Layer 2 of a small transformer language model trained on English Wikipedia (11 layers, counted from 0, width 96).
A neuron's activation on a vector x is SiLU(gate . x) times (in . x), where the dot is the dot product.

Input weights of the MLP neurons that the questions are about. A number n stands for n times 0.011.
n3 gate: 21 10 -18 1 -25 20 -7 84 5 41 45 13 -31 -29 -26 -5 -23 4 -23 -34 4 9 2 6 -48 39 -17 -9 67 -36 21 -53 -2 -5 1 -6 8 -1 -21 33 -19 -57 63 46 -25 16 -68 3 1 30 -21 12 34 -20 1 30 -23 15 6 20 23 -44 -18 -15 -7 15 -27 13 -8 35 -5 3 -2 5 -29 -23 24 27 22 -27 40 45 57 -23 62 0 32 -5 -54 26 14 -9 14 -38 -64 7
n27 gate: -5 -48 22 -24 26 -10 3 -18 0 -8 -7 -3 1 11 11 -8 2 11 23 -28 48 28 -2 21 2 17 26 -58 -39 -24 39 18 -34 56 14 -20 -32 1 6 2 -42 -19 34 30 -12 -14 -63 12 -36 -41 25 -6 17 -26 23 16 5 -13 64 -74 -32 -39 -27 -13 11 31 15 12 -10 -30 -11 -4 0 49 38 5 -2 -48 36 18 -43 26 -9 32 -13 14 18 49 -24 -39 23 7 -15 -3 -7 -3
n68 gate: 16 8 -3 45 -36 10 12 34 9 6 -47 46 48 -9 17 -28 -16 24 -21 28 -17 4 -31 41 52 -29 10 34 21 4 23 -28 25 2 -62 27 7 -58 -66 -32 -21 -15 -20 12 -25 -7 -7 -34 -28 28 14 -1 -38 -51 -13 -20 10 46 -27 8 8 27 -6 -15 -63 -17 22 29 4 -5 27 -51 38 50 4 -32 -29 24 20 -13 -20 -6 25 -2 20 12 -55 -9 -39 -54 73 25 21 -30 -35 -11
n84 gate: 23 40 45 0 5 18 -48 13 -2 -59 40 1 -22 -47 17 -18 4 26 -12 -23 -40 -18 7 -21 -20 -7 -16 -9 4 -10 7 2 -3 44 -6 -32 23 16 34 17 28 6 3 -8 -9 17 2 22 34 -20 46 24 4 10 -1 9 -15 26 26 -8 -27 40 -29 5 -10 8 13 20 -14 43 -1 22 -13 -17 1 13 4 -8 6 -10 -29 19 -38 -23 6 38 -21 12 16 -16 -20 -5 14 66 -3 -34
n86 gate: 26 -10 -18 19 25 24 -11 -1 -33 8 18 0 -23 54 -1 -14 10 -30 -10 13 -8 -31 22 18 53 -22 1 16 9 -20 -9 -46 -37 -35 22 10 -38 -10 18 16 -38 -12 -28 -31 -7 19 32 7 -4 71 -7 4 -48 13 -1 -7 -22 -16 -30 -19 -14 5 -46 -32 -4 -51 -10 -26 -7 28 -18 -31 13 -17 -50 34 5 -49 -13 23 -13 10 9 -3 20 13 -5 25 -1 -16 16 -5 4 -29 -19 -31
n110 gate: 0 44 18 -8 -16 34 50 -12 5 42 7 -8 26 -3 -39 -9 10 38 41 -37 -22 20 35 27 -24 15 -10 23 -12 11 0 -50 19 -35 7 29 -10 1 23 -12 -27 22 -9 -48 50 27 19 8 -17 31 -39 -24 -16 21 -4 12 -48 5 -8 2 52 36 -41 3 -55 38 -8 4 -73 -17 -19 -60 -10 -19 -28 -35 -14 -6 -15 -15 10 43 20 -23 28 14 -25 -23 29 4 2 27 13 -25 -32 -12
n159 gate: -25 -1 -15 28 10 -46 -9 2 -13 14 26 13 -32 -8 9 -7 2 -1 13 -15 -27 -35 4 -21 15 9 -17 26 4 -43 -31 6 32 11 17 5 -29 25 30 -20 -6 -11 -12 26 -4 -20 10 -14 -21 -13 25 -39 4 -45 21 -17 1 15 -19 -48 8 9 -5 16 -19 19 -7 29 -13 38 4 -36 14 -48 5 -1 -4 -10 -1 -21 34 -3 -7 -1 1 20 4 13 -14 -31 -12 10 33 -19 10 4
n231 gate: 21 -20 2 -25 -2 14 -44 4 8 -15 22 16 -30 -11 -11 -29 7 13 -25 -7 1 18 55 4 8 13 -4 14 -38 -52 19 -1 -41 3 26 -1 26 -20 -41 -9 1 3 -22 -8 0 11 -9 33 4 18 31 8 -13 9 -2 17 -9 2 -7 -8 -22 -32 16 11 1 -31 -26 1 -1 -15 -24 -12 -25 1 -9 -3 -20 -21 -8 21 -4 7 -4 -9 -9 5 -6 29 -36 5 -4 28 22 -41 42 5
n245 gate: -24 -12 31 38 -16 12 -12 -22 -48 -21 28 19 -29 34 -16 31 -3 -30 -8 32 -9 -54 16 -30 -12 12 -17 -10 -11 8 -11 8 13 42 -13 17 81 10 2 9 15 14 -2 44 -48 15 -22 30 -27 47 -3 -18 44 -22 40 -24 -8 -30 -18 -49 -51 -29 17 -4 39 -38 -29 -25 -6 -38 -2 10 28 -22 -96 27 26 63 -13 -8 -37 14 23 -4 -17 15 -32 -36 18 16 12 42 -33 29 -7 26
n250 gate: 3 -10 8 -30 -45 15 -12 24 -58 50 -18 28 13 -2 -1 38 -23 25 -27 -77 -9 -16 -5 14 -34 27 24 -5 -22 -33 17 -3 -64 -37 -61 -34 13 18 19 -18 -47 -6 0 -23 -33 40 17 -28 -51 -10 -42 0 -9 50 -14 -12 -36 9 12 -36 3 -9 12 -23 33 37 23 -53 -9 31 3 28 -35 5 -33 4 37 23 25 -63 9 17 -9 13 28 4 -33 37 -31 -28 -16 -18 -3 -20 -50 -10
n265 gate: -1 0 -23 25 68 -2 39 27 29 -24 -26 -3 6 15 2 8 10 28 15 -26 8 20 10 -25 1 20 44 -2 -18 7 11 -49 25 -34 -18 20 -6 -27 31 -14 16 -15 -17 -39 12 -27 -36 13 -43 35 30 -6 -41 28 1 8 52 30 11 -16 -4 -30 -22 8 -31 -5 -26 29 -5 -33 -13 -17 49 -4 21 -46 -4 10 20 -14 -18 -13 62 5 22 -26 18 51 -3 -50 -46 19 -28 27 -2 -11
n267 gate: 27 10 20 25 1 30 -27 36 -37 -24 -7 10 -29 -2 -48 27 -39 -49 69 5 24 28 27 2 23 -23 -9 -14 37 -48 -61 -40 -7 -9 -1 19 20 7 -18 23 15 -27 2 -13 24 6 9 6 2 -9 27 -30 12 7 -7 -20 28 -9 -29 29 64 -17 14 -32 -40 -22 -55 18 -22 2 37 -46 -7 -4 -7 -32 17 -11 -16 -18 19 7 -5 -2 10 12 13 54 -31 13 -30 59 19 28 19 -31
n3 in: 25 -29 14 6 12 40 14 7 -11 28 -49 8 -17 13 -31 -4 11 -1 13 -70 31 45 7 -7 -27 -23 -13 -20 13 -52 8 -17 -21 44 18 -39 -12 12 -38 49 16 -42 58 4 38 -12 -57 -12 4 40 -18 -11 -8 -47 47 15 -32 17 23 27 -28 -35 -17 -45 55 8 9 7 -7 3 20 -2 5 15 30 -21 33 -34 27 21 -41 4 15 -88 32 35 7 10 -41 -26 10 -79 -10 -42 -31 21
n27 in: -11 -7 -16 -34 10 -33 24 -23 -1 -13 18 -16 10 16 18 16 42 13 13 8 23 28 15 44 -27 -8 46 -56 -3 19 45 48 -10 1 13 14 -11 9 23 -4 -25 -33 70 -9 -47 -20 -55 -10 -7 -32 -32 -15 23 -3 52 -10 -21 -14 26 -55 -27 -26 -3 2 44 -16 -6 -6 -6 -41 -75 -1 -30 11 26 -25 -41 -5 47 -12 -30 -9 40 14 32 -1 7 33 19 -8 10 2 -6 23 37 11
n68 in: 27 45 45 -14 -13 -9 -55 33 26 4 31 22 15 -41 38 -15 33 -39 11 -27 -38 -29 -9 -4 31 9 -15 -40 -45 3 72 -10 29 0 -35 8 32 -44 17 54 -4 -8 38 9 32 -59 22 -13 25 39 48 -47 -50 1 -59 -12 37 -16 8 -56 -27 26 -20 4 14 -10 10 12 -9 8 13 11 12 36 -16 2 26 0 20 21 36 23 -9 30 -18 70 -12 32 -15 7 16 19 1 -35 -57 -2
n84 in: 18 18 7 -33 -41 -1 -19 -49 27 -24 1 11 16 42 14 10 -7 16 0 -68 10 27 -23 -2 -32 -25 15 -3 20 -12 4 1 -37 -15 -15 -1 7 17 29 -5 16 -4 -7 -13 40 33 18 -5 -6 17 10 5 19 -2 -30 30 5 30 37 -7 3 -21 -3 11 25 18 -3 48 -19 -13 -41 15 22 -39 -21 34 -9 11 20 12 -9 5 5 -56 -1 18 14 5 37 -25 -3 15 8 3 -38 -17
n86 in: 4 -14 26 -36 -38 17 -30 3 4 -45 17 11 3 -29 0 1 -8 8 25 1 31 -18 -37 1 3 12 37 -4 -2 2 -23 22 9 -29 -15 1 11 15 7 42 -10 -41 -8 -51 1 33 30 28 5 -1 -7 25 38 -2 -14 5 10 -26 -31 -4 -1 17 -16 3 17 27 15 -7 21 -20 -69 37 11 -4 21 -29 -5 -10 4 4 25 -21 -16 -5 -6 -7 54 35 15 -35 55 -23 -12 -35 -30 34
n110 in: -41 11 -25 -52 -12 21 -14 48 26 -13 5 16 39 15 -29 -6 -21 25 41 -15 -19 -65 -27 8 43 1 -22 53 16 40 20 -24 15 7 -43 36 -22 -15 -28 -1 -69 59 8 26 -9 6 49 19 -34 48 15 51 86 39 -3 18 -52 -1 -5 -35 35 59 10 20 -27 -15 17 18 -25 17 55 -21 2 38 20 -22 22 -11 -18 -2 -2 -31 65 13 1 29 -9 7 19 -35 -24 21 48 7 2 24
n159 in: 54 -30 70 29 -10 -6 -11 -23 -15 -22 -5 0 -27 -7 14 -11 -13 2 -6 17 28 39 20 13 37 -14 -3 28 24 -35 -4 30 24 34 4 29 4 35 -4 -18 18 -16 -35 -3 30 10 47 -17 6 -20 29 9 -16 20 -12 22 -3 -20 20 23 -38 37 12 -1 3 -1 -8 -32 -6 -39 -18 44 -11 9 4 -33 -6 1 30 8 -22 22 -45 25 36 0 9 8 33 -15 -15 9 -16 -13 -35 -19
n231 in: 5 -23 38 16 -1 13 -17 -15 3 -24 6 -16 1 -50 6 -25 32 -18 -13 -10 10 4 35 0 -22 -7 -8 47 -22 -12 -6 -25 6 2 32 -10 12 -9 28 7 -34 31 -6 0 57 28 -21 35 19 1 76 18 2 -11 10 49 -16 22 12 23 1 -22 -1 -41 8 -31 -31 -31 -31 17 -9 8 13 -23 4 -22 8 -32 -14 22 -35 31 -9 4 1 -40 4 9 -17 -31 -9 34 -31 -18 17 7
n245 in: -4 -13 14 14 5 -33 -13 -18 -21 -2 8 24 30 10 -26 19 5 58 4 -26 -7 -12 47 -7 -38 40 -11 -30 -6 -14 38 -8 13 78 -64 48 52 19 26 -21 30 70 -9 23 -58 16 9 -5 9 20 -28 10 13 -25 -24 26 16 14 -25 4 -56 -43 35 20 24 37 21 -41 -14 -29 24 -39 25 -29 -78 -24 4 24 -44 23 -42 6 18 -7 -72 -14 13 -28 -8 3 44 8 -30 -48 9 -50
n250 in: -22 27 17 28 10 -41 5 26 -9 12 1 8 -28 -30 5 -16 4 -23 -18 -26 20 -43 -19 10 66 -32 14 -3 -41 11 -17 2 5 -61 -4 -12 8 8 -24 23 -45 -17 -33 -4 44 7 28 27 -15 -1 -11 5 53 -1 -11 -6 -28 16 9 -38 -16 -15 -6 42 25 23 9 29 -10 -39 53 -53 10 -28 -32 2 46 -33 18 7 23 49 -37 1 -23 -46 -27 -33 -23 17 66 -13 -4 -74 21 24
n265 in: 7 -15 51 6 17 18 12 45 20 -14 -20 -7 30 -5 -10 18 15 20 10 39 18 63 3 16 9 -17 3 21 23 -7 1 17 34 13 11 6 -30 -3 15 -3 3 22 -25 -19 21 -37 -18 -3 -7 49 71 6 10 5 19 4 9 -13 -11 5 -11 -24 -53 11 -18 -11 8 5 21 13 -12 -41 -8 48 18 -9 -32 -4 -32 -37 -31 -12 -27 26 35 34 -8 17 23 8 -21 10 13 14 24 20
n267 in: 29 -30 2 58 -20 26 -5 5 -13 23 -37 39 -36 1 7 1 12 -46 59 -22 -2 -17 -1 54 -8 1 16 -37 -29 -24 -31 -1 2 -33 -48 14 8 -9 -16 31 9 41 -1 -17 1 0 -49 -10 36 0 -28 -26 -13 -27 25 -33 13 10 -51 8 64 -8 -21 -46 -2 -18 -18 22 -19 -6 22 -11 -12 24 -24 -34 18 -31 14 5 22 -2 -5 26 21 2 21 26 -20 -26 -47 33 -24 15 -25 -14

Each question shows a token from some text and the vector x that enters the MLP there. A number n stands for n times 0.032.

"19": -10 2 -7 -34 11 -13 15 -51 27 34 29 -2 -8 -10 -5 8 3 5 -8 -31 -8 5 0 11 -11 -21 -62 -24 -36 0 -13 -3 14 -5 46 4 -68 8 -7 -28 9 -30 -9 2 45 12 -27 33 18 -16 1 20 6 7 14 18 1 -11 -45 -3 -27 -17 34 36 8 -5 -12 22 12 16 -2 -12 -7 34 28 -3 14 -11 17 19 0 -14 17 -12 12 -3 26 -7 19 8 11 -7 5 4 22 -52
Which of these neurons fires most? n27

" ": -26 -10 -4 13 -15 -7 -7 -10 15 -13 -1 -5 -8 2 14 58 3 29 10 5 -13 -16 -14 -13 4 31 -15 -11 -1 -6 15 -9 -32 5 47 6 -67 -11 -5 -7 0 2 5 -26 10 -2 6 -3 33 -15 19 26 -8 10 -15 48 -9 -7 -30 23 -9 -11 53 8 30 -7 5 47 17 -1 -11 13 4 35 -5 -13 18 -4 -10 42 2 17 4 12 26 -17 1 13 -17 40 -19 -18 19 -19 0 12
Which neuron fires most, and how strongly? n231, at about 1.1

"ec": 0 -6 -2 -31 -9 -29 -24 5 -4 -4 9 -34 6 32 -1 26 10 29 7 -7 -28 -3 2 0 6 -36 -4 -10 -33 -3 24 -26 -49 13 24 -46 -1 -8 12 2 -33 28 26 9 44 29 -43 -17 -7 -28 -4 30 11 20 1 -4 27 9 -48 0 3 -33 19 -7 -34 8 8 7 18 -8 56 4 -7 23 -12 9 45 -1 11 4 -2 1 22 -19 -2 -2 -5 -25 43 47 -1 9 15 8 -7 15
Which three neurons fire most, strongest first? n250, n86, n159

" are": -11 -21 -34 10 -41 -21 -8 -23 13 24 -28 -26 7 -13 20 10 -9 -37 -26 5 -16 -33 -21 25 -4 24 -13 -12 -6 17 12 18 -50 33 20 -45 -15 -44 -4 -24 9 10 -6 -54 40 28 0 4 35 14 -12 4 -10 34 -15 16 10 -34 -22 19 14 19 7 15 30 35 -3 -12 -12 3 44 3 9 7 10 -20 -11 22 -6 5 -6 -10 -34 7 -16 22 4 -3 32 -8 -20 7 -17 4 19 0
Which of these neurons fires most? n27

"ly": 3 -8 -7 6 24 -14 -33 -30 6 41 -11 6 -27 14 1 -4 -20 38 -29 16 6 -39 -2 -8 -10 -12 -48 -21 -27 2 -14 17 16 11 39 15 3 -7 -19 -16 4 -44 -20 -25 11 -11 -13 -40 41 -36 13 8 -14 32 -9 4 12 -21 -28 1 28 -5 11 -16 35 21 33 -9 2 -35 0 -30 -11 45 16 5 -6 26 26 0 -14 27 20 -23 29 -30 8 -34 3 6 -31 0 18 56 1 -4
Which of these neurons fires most? n110

"ed": 16 -25 -7 9 34 -9 -44 -31 -6 -6 -8 16 11 -5 45 22 -21 -18 14 22 9 3 -28 14 -20 -3 -26 -8 -6 2 1 27 -10 9 15 -10 -4 -13 -15 -9 7 -44 17 -45 37 -10 -22 -2 13 -5 17 2 -17 26 -5 -8 -31 -3 -31 15 11 -47 25 0 4 48 -19 -3 44 -12 2 24 5 33 28 24 12 39 12 47 13 -39 16 12 20 -16 -5 -22 10 8 -19 13 -3 36 14 -3
Which of these neurons fires most? n245

" to": -21 -46 -6 -8 -4 -30 -23 6 62 24 -28 0 2 37 3 29 -12 25 20 22 -5 -33 -16 -6 3 0 -46 -28 3 -23 -29 -5 -50 -24 31 -11 28 -26 -3 -43 4 -12 -9 8 17 25 -1 -18 51 -7 11 -7 3 15 13 20 31 -13 -36 17 24 22 9 -9 18 36 -5 23 12 -1 -2 8 14 28 -13 -8 7 12 1 14 16 18 9 -2 -8 17 -18 -2 17 -2 -34 7 -33 4 11 18
Which of these neurons fires most? n267

"u": 22 11 -27 -41 -8 -51 -30 7 32 -8 27 -22 37 23 12 38 4 12 -19 -33 -18 6 -24 10 50 3 16 -2 -23 -4 15 7 -44 -4 37 17 -12 15 13 -3 -10 22 5 -36 29 13 14 17 -32 -9 42 5 5 28 -23 4 6 -2 -25 33 -20 -17 -17 -30 -3 5 27 16 -15 -12 2 -8 3 27 -36 9 22 -16 9 18 24 -30 -2 31 11 12 -1 6 29 14 4 -8 -14 3 25 15
Which neuron fires most, and how strongly? n86, at about 2.9

"ers": -2 -38 -2 26 29 -24 -17 -25 13 7 -1 23 -13 -6 6 4 -8 19 10 9 -20 30 -40 -15 2 21 -15 -34 -40 8 6 -5 -7 20 35 -8 -16 2 11 -34 10 -36 -18 -43 33 18 0 -40 20 3 -14 18 3 -9 -7 -20 1 -17 -30 18 35 16 13 -3 0 54 21 -28 55 -28 -5 -26 2 56 23 4 -12 14 24 -5 13 -5 16 -10 -3 6 -7 -6 1 25 -28 -1 -10 -7 10 27
Which of these neurons fires most? n231

" of": -13 -20 -2 3 5 -16 -10 -41 27 12 -11 -22 -1 -30 12 43 -9 33 17 8 -6 -38 13 -32 15 -23 -49 1 -10 3 7 -12 -61 -22 55 5 2 -17 -12 -7 1 -14 -39 -2 11 -10 -16 -11 46 11 0 12 -20 35 21 -14 4 9 -14 19 -10 -28 16 13 5 39 -8 19 6 32 -18 18 -15 20 17 6 7 14 7 36 -28 -11 38 -25 -9 -4 -20 -12 -7 -26 -39 -2 -21 25 10 15
Which of these neurons fires most? n231

"oc": 13 17 -4 -58 12 1 3 -43 -19 -6 1 20 -4 -43 40 9 -22 -9 -12 -37 16 -12 -17 -13 0 -20 1 7 -1 -18 12 0 -13 8 39 31 0 -8 27 -22 24 26 0 -16 32 30 20 -15 31 6 2 -41 9 16 3 26 -4 43 -56 13 -6 19 -11 -1 -22 18 41 15 -2 19 3 -13 9 38 7 9 24 17 -3 42 16 -17 25 -20 -10 -5 6 -48 -7 2 25 -6 14 9 -2 8
Which two neurons fire most, strongest first? n84, n110

"om": -17 16 17 17 -12 -5 8 -17 14 -7 20 5 10 -16 7 31 4 -12 -10 -19 -20 10 -43 -30 9 -7 19 33 -16 11 -46 17 -23 30 -10 -30 -6 -8 6 5 -2 -24 12 -9 39 3 33 -34 43 -5 15 -1 20 9 6 -4 -3 -23 -19 15 -11 -10 6 -30 21 15 37 -10 -41 11 10 -2 1 15 41 -22 52 17 -3 -17 -12 -65 -1 0 -11 21 24 -22 20 9 -51 -15 -10 18 9 9
Which of these neurons fires most? n84

" Re": 3 -4 -2 5 8 -34 29 -4 -8 10 11 -12 -1 47 0 29 36 -1 -9 -16 14 -18 -35 -16 -7 16 -29 3 -31 1 2 -7 -25 2 63 4 -18 -21 -40 -35 16 -13 19 -31 0 -2 17 6 53 -9 14 5 -13 34 -37 3 -22 3 -55 18 14 30 6 -7 -45 9 4 10 6 -2 -5 15 9 25 14 0 2 -22 14 2 -16 -15 -21 7 38 14 20 -37 13 -11 -12 -51 3 -1 18 22
Which two neurons fire most, strongest first? n68, n84

"n": -20 17 -41 3 -2 7 -5 -17 -14 -6 -14 -18 20 -14 -30 34 -23 35 2 -26 -45 -10 -14 3 14 -12 -36 13 -19 29 23 35 -35 24 32 13 -10 -3 22 -35 8 4 -49 11 1 -13 -16 -44 -1 -30 5 -15 31 -17 -12 17 -19 -24 -17 26 -28 -10 -17 -21 -7 40 -6 5 2 3 -26 -23 7 35 -7 8 19 6 24 13 -3 -25 19 2 6 8 11 33 -14 -35 4 -8 -9 18 -15 -19
Which of these neurons fires most? n27

"B": -33 -16 33 7 3 -3 -19 -22 4 -21 14 6 -15 -21 21 22 11 11 12 -10 6 -18 -42 14 -3 19 -39 -24 -24 15 -12 1 -19 -32 28 7 -15 -4 -24 -36 14 -13 -24 -9 38 21 24 -14 -5 18 -7 -12 -8 20 13 -30 11 8 -25 21 5 -17 11 2 -42 -3 14 11 -16 -35 -4 -14 15 36 -2 -44 26 26 19 37 2 -24 7 3 47 7 -20 -16 0 11 -1 6 19 46 -6 -50
Which of these neurons fires most? n267

"ay": -16 -23 -17 8 1 -7 -12 18 16 -8 3 14 -10 16 15 20 -18 0 9 27 -11 -25 -40 31 31 8 -24 11 -6 27 -18 29 -15 32 12 16 -14 1 34 -47 -19 -6 -30 -17 -2 0 10 -10 34 5 -28 -16 -10 2 23 14 14 -55 -32 36 -4 38 -21 -35 -4 55 -5 28 -10 -1 27 -17 -10 11 17 14 -18 11 7 18 9 -5 -3 -18 3 -23 18 1 12 -1 -9 12 31 10 -5 -25
Which of these neurons fires most? n159

"ous": 12 -24 9 1 27 -11 -16 -36 -51 38 -10 -23 1 -4 13 -33 8 3 -17 -7 -7 0 -15 -1 3 -17 3 7 -14 -29 -43 9 0 3 28 -9 -8 10 -26 -39 -5 -33 -6 -54 45 -6 -7 2 -7 -7 -13 24 4 37 -20 -4 -14 -18 -63 11 -19 -20 15 0 9 56 8 27 -10 -15 14 10 14 4 -5 -1 19 33 30 37 -4 8 29 11 -7 -3 -34 -37 0 15 -33 6 -4 -10 29 22
Which of these neurons fires most? n250

" p": -55 1 -3 13 -11 -18 17 5 2 20 17 -6 25 14 38 36 19 -2 24 -28 14 -28 -4 13 13 -3 -8 -21 -25 32 -17 16 -51 14 7 7 -33 -21 -3 -41 -4 11 -27 6 35 2 16 -9 10 -12 -11 21 11 22 -25 18 1 36 -6 23 48 10 43 8 11 24 17 10 -24 -4 6 11 -13 26 -34 9 11 44 -18 5 -11 -29 -8 2 29 0 -7 -31 -4 13 2 4 4 -1 12 -2
Which neuron fires most, and how strongly? n110, at about 5.3

" l": -40 -14 -14 -7 9 -10 31 15 44 13 -12 8 -32 -17 5 30 -9 8 0 -5 -11 -4 3 19 -44 18 0 -14 -16 18 -3 17 -49 19 10 -40 -6 -36 7 -31 12 -1 -40 -14 26 6 21 -11 13 0 23 40 22 -5 -8 7 -2 -10 -24 8 35 1 53 9 0 26 -18 27 -20 4 -12 16 -19 42 -2 12 12 -3 13 34 6 -24 -21 -7 39 -14 26 -31 -21 13 -22 -1 0 -17 34 -5
Which neuron fires most, and how strongly? n231, at about 0.58

"g": -29 -33 3 -16 -2 -15 -21 -1 -11 -19 9 11 5 16 25 -6 6 17 -20 -26 16 -3 -20 2 38 28 -34 -18 -13 17 23 22 -2 -21 10 3 -40 -17 -4 -35 30 4 20 -37 35 6 48 -39 22 -47 -15 -21 -3 6 5 30 29 34 -18 20 -3 -15 22 -21 -10 12 -14 9 -23 23 9 -15 -17 31 -21 0 50 17 -5 42 4 -7 11 -10 27 14 -25 8 17 16 12 7 -7 39 16 -12
Which neuron fires most, and how strongly? n86, at about 0.48

"s": 17 -34 -6 -8 -7 -43 -3 12 19 11 6 28 -18 -10 -5 -32 -19 12 -19 12 -49 -33 -25 -8 6 13 6 -21 -45 33 14 1 -65 22 25 8 -56 -7 8 -23 11 -32 -11 32 40 8 13 -37 35 3 -9 23 10 -23 -20 -20 -6 -16 -23 18 25 -35 9 0 5 9 10 16 36 7 -3 -3 -2 14 13 -26 1 27 5 17 2 11 18 -37 6 -14 5 -28 -5 22 21 -21 -5 13 2 -3
Which two neurons fire most, strongest first? n3, n265

"hip": -12 -19 -4 10 13 -35 -11 -23 8 20 -7 -22 -16 -49 -10 3 -22 7 -8 7 -19 -16 -5 -8 -3 -19 -46 -18 -25 -11 -9 3 9 -7 46 -10 3 10 13 -57 6 -28 -26 -1 18 -7 -24 18 53 -5 -14 -13 -12 43 -24 -2 -12 -8 -21 25 4 3 -23 -32 30 21 19 18 8 26 6 -19 -23 28 16 23 9 10 5 -4 -6 8 10 4 35 -1 18 -42 -18 43 -19 -21 35 37 12 -13
Which neuron fires most, and how strongly? n86, at about 1

",": -33 -21 -5 -15 -8 6 -30 8 -4 20 -45 -27 -14 -24 2 20 15 11 0 -9 -9 -44 -48 10 34 -13 -52 -17 -9 8 -25 -31 -48 14 23 -5 5 -1 -1 -3 7 -10 -6 -40 24 -15 1 -35 30 19 -26 -5 -24 3 -12 -9 -8 -8 -1 22 9 -12 -4 38 23 33 -10 -20 20 -20 -36 2 -29 28 8 -11 35 -18 4 27 -6 -3 11 -2 22 5 10 7 28 26 -14 -11 5 -5 28 16
Which three neurons fire most, strongest first? n86, n250, n245

".": -5 -21 33 -31 -9 -13 -12 5 3 2 -40 -29 -13 -7 17 36 -8 34 -3 -14 20 7 -35 -13 7 12 -22 -27 4 9 -37 -11 -49 38 27 -25 -50 -12 -5 -17 18 2 -11 -34 -6 18 8 -28 39 -9 6 21 -21 -14 -13 -15 3 -15 -29 16 23 -26 5 13 14 47 -12 13 2 12 -20 -9 9 -4 -5 10 22 34 -14 52 -5 -9 16 19 1 17 3 -4 7 33 3 0 -14 0 -41 -29
Which three neurons fire most, strongest first? n110, n231, n68

"on": 15 4 -9 5 -41 -25 -15 -7 -25 6 29 7 -11 -23 -5 60 -3 37 -3 1 -23 -41 -29 -3 -1 46 2 17 2 32 26 33 -9 -7 11 -3 -15 -23 25 -27 -5 -3 -5 -2 26 7 2 -45 -4 -17 -10 -21 18 31 10 13 12 -8 -26 16 -19 -6 -1 -20 -13 19 5 2 1 17 -25 3 -22 54 -3 12 27 11 33 10 -16 -18 14 -14 21 47 -6 16 19 -28 15 -5 7 32 -13 -42
Which neuron fires most, and how strongly? n84, at about 3.4

"er": -13 -21 -30 16 6 -3 -6 -48 -2 2 16 6 -54 -39 19 34 -1 14 -1 29 -19 1 -39 12 0 0 -31 -14 -11 10 7 -10 -3 25 41 -33 2 9 -29 -20 -6 -23 -12 -11 4 14 7 -30 4 -5 9 8 2 2 -1 -11 11 -21 -24 28 -3 17 10 -11 -32 25 22 -11 6 1 -6 4 -3 41 14 61 8 40 37 24 27 -25 -11 34 -20 -51 -12 -29 -7 28 4 -7 4 7 15 19
Which neuron fires most, and how strongly? n84, at about 1

" de": -24 -1 6 21 2 -27 -26 3 18 17 16 -35 -8 17 10 11 43 7 -18 -1 4 -24 -16 -7 43 19 -58 4 -25 -11 -17 -2 -49 9 1 -17 -21 10 -31 -24 -18 18 23 0 11 -4 17 -6 25 -7 -30 5 3 19 -8 13 -29 -2 -30 15 32 61 17 -7 -23 21 -15 13 9 -3 -5 19 15 36 4 3 8 14 3 48 -18 -24 -29 1 10 -6 28 20 -30 -6 14 -22 -14 14 35 47
Which of these neurons fires most? n84

"ary": 3 -26 15 -3 24 3 -21 -26 24 27 -15 -21 -31 -16 27 13 -3 25 20 30 -4 -6 19 3 14 9 -43 -2 -29 -26 10 16 11 10 36 1 -22 -11 -38 -24 -9 -41 -6 -39 1 32 6 -20 18 -9 -13 25 -32 40 15 -15 6 -15 -43 30 11 -20 16 -14 8 44 16 -15 5 -7 -5 -7 -19 40 6 44 -1 10 15 -1 -32 -21 14 -3 35 -20 8 -8 0 14 -10 4 9 21 24 -17
Which neuron fires most, and how strongly? n68, at about 1.1

" sec": -13 -10 6 -16 -42 -6 14 -22 5 21 7 -9 -5 22 23 11 53 -11 20 4 -34 -8 -29 10 7 -5 -3 -29 -17 -10 2 -30 -72 -3 31 -41 -3 -6 17 -19 -2 18 5 0 34 23 -23 -35 -12 -8 -2 24 20 19 9 -16 31 -20 -39 -10 7 -12 47 -5 3 22 0 14 14 -4 17 -6 27 12 -21 -5 27 18 -1 5 4 11 -3 16 -18 7 43 -2 38 28 -2 -9 25 -27 19 -18
Which neuron fires most, and how strongly? n250, at about 1.6

"oin": 0 13 -6 6 10 0 -3 30 -32 16 2 -21 23 25 0 15 -5 0 8 -6 -11 -33 -34 11 21 -21 -1 -25 -25 3 -22 5 -17 13 10 -7 21 3 37 -15 22 -14 -21 3 42 11 21 -2 18 -42 -13 -6 18 35 27 36 -21 -6 -39 18 -21 56 -8 -34 -1 21 12 16 8 21 18 -1 -22 28 21 18 -4 -4 6 12 8 -17 41 21 2 -1 48 -5 39 12 -15 -47 18 -10 -20 -20
Which of these neurons fires most? n86

" the": -46 1 18 -4 8 -33 -8 -47 16 6 -33 22 -11 10 21 23 42 7 9 7 0 -30 -33 -10 34 -6 -13 -15 -28 -17 1 2 -40 5 24 1 -18 -25 4 -3 17 19 24 13 10 -8 -12 -15 5 -8 -7 -5 5 26 8 16 -15 -68 -27 16 -2 15 8 6 11 40 -23 -16 -9 -27 26 36 -2 1 1 -6 -1 40 1 19 -11 9 2 -15 19 32 -5 -30 -12 24 -6 13 -17 -20 49 -15
Which of these neurons fires most? n245

"ang": 4 -9 -15 -17 -8 -45 35 10 -1 -27 17 -7 -4 -8 25 -5 -14 0 -10 5 -15 -39 14 14 20 15 -37 10 8 -1 30 37 -42 -2 26 20 -49 24 -4 -24 24 -31 -1 4 23 14 7 6 7 -8 -37 -41 18 28 8 26 -21 -24 -29 14 -13 7 -9 -11 -18 5 -6 18 -35 -5 29 -52 30 19 11 -14 9 -21 17 62 15 2 8 -37 16 -16 26 1 20 22 -3 -12 1 10 9 -3
Which neuron fires most, and how strongly? n110, at about 3.3

"-": -17 0 32 -18 0 -37 12 -5 1 25 -21 -12 3 -17 19 40 -6 36 35 17 -4 -32 -19 4 21 7 -16 15 -4 -6 14 -3 -34 -12 11 -18 -59 -7 1 0 -29 14 6 -2 38 -4 27 -17 31 -34 16 10 -9 1 -39 -33 32 -14 -7 43 37 -6 7 6 -1 -6 5 16 -14 1 15 -23 -1 44 19 11 32 14 -11 46 19 8 30 23 14 -27 0 24 -20 9 0 -33 8 11 11 27
Which neuron fires most, and how strongly? n267, at about 0.49

"ith": -19 -16 -2 20 34 -6 -21 5 -11 2 36 -14 9 -19 -3 28 12 22 -4 40 -3 2 -49 0 20 -12 -15 0 -25 2 36 -5 8 9 26 30 -2 -4 -33 -54 37 -13 -36 -30 35 -8 30 -15 21 -8 -34 3 30 4 5 -13 29 -27 -8 5 -25 -3 18 -8 -13 47 -5 23 3 -10 -10 0 20 20 25 10 18 30 -3 1 4 -10 -6 25 12 9 15 -22 -27 8 -24 18 9 57 8 -19
Which neuron fires most, and how strongly? n265, at about 1.3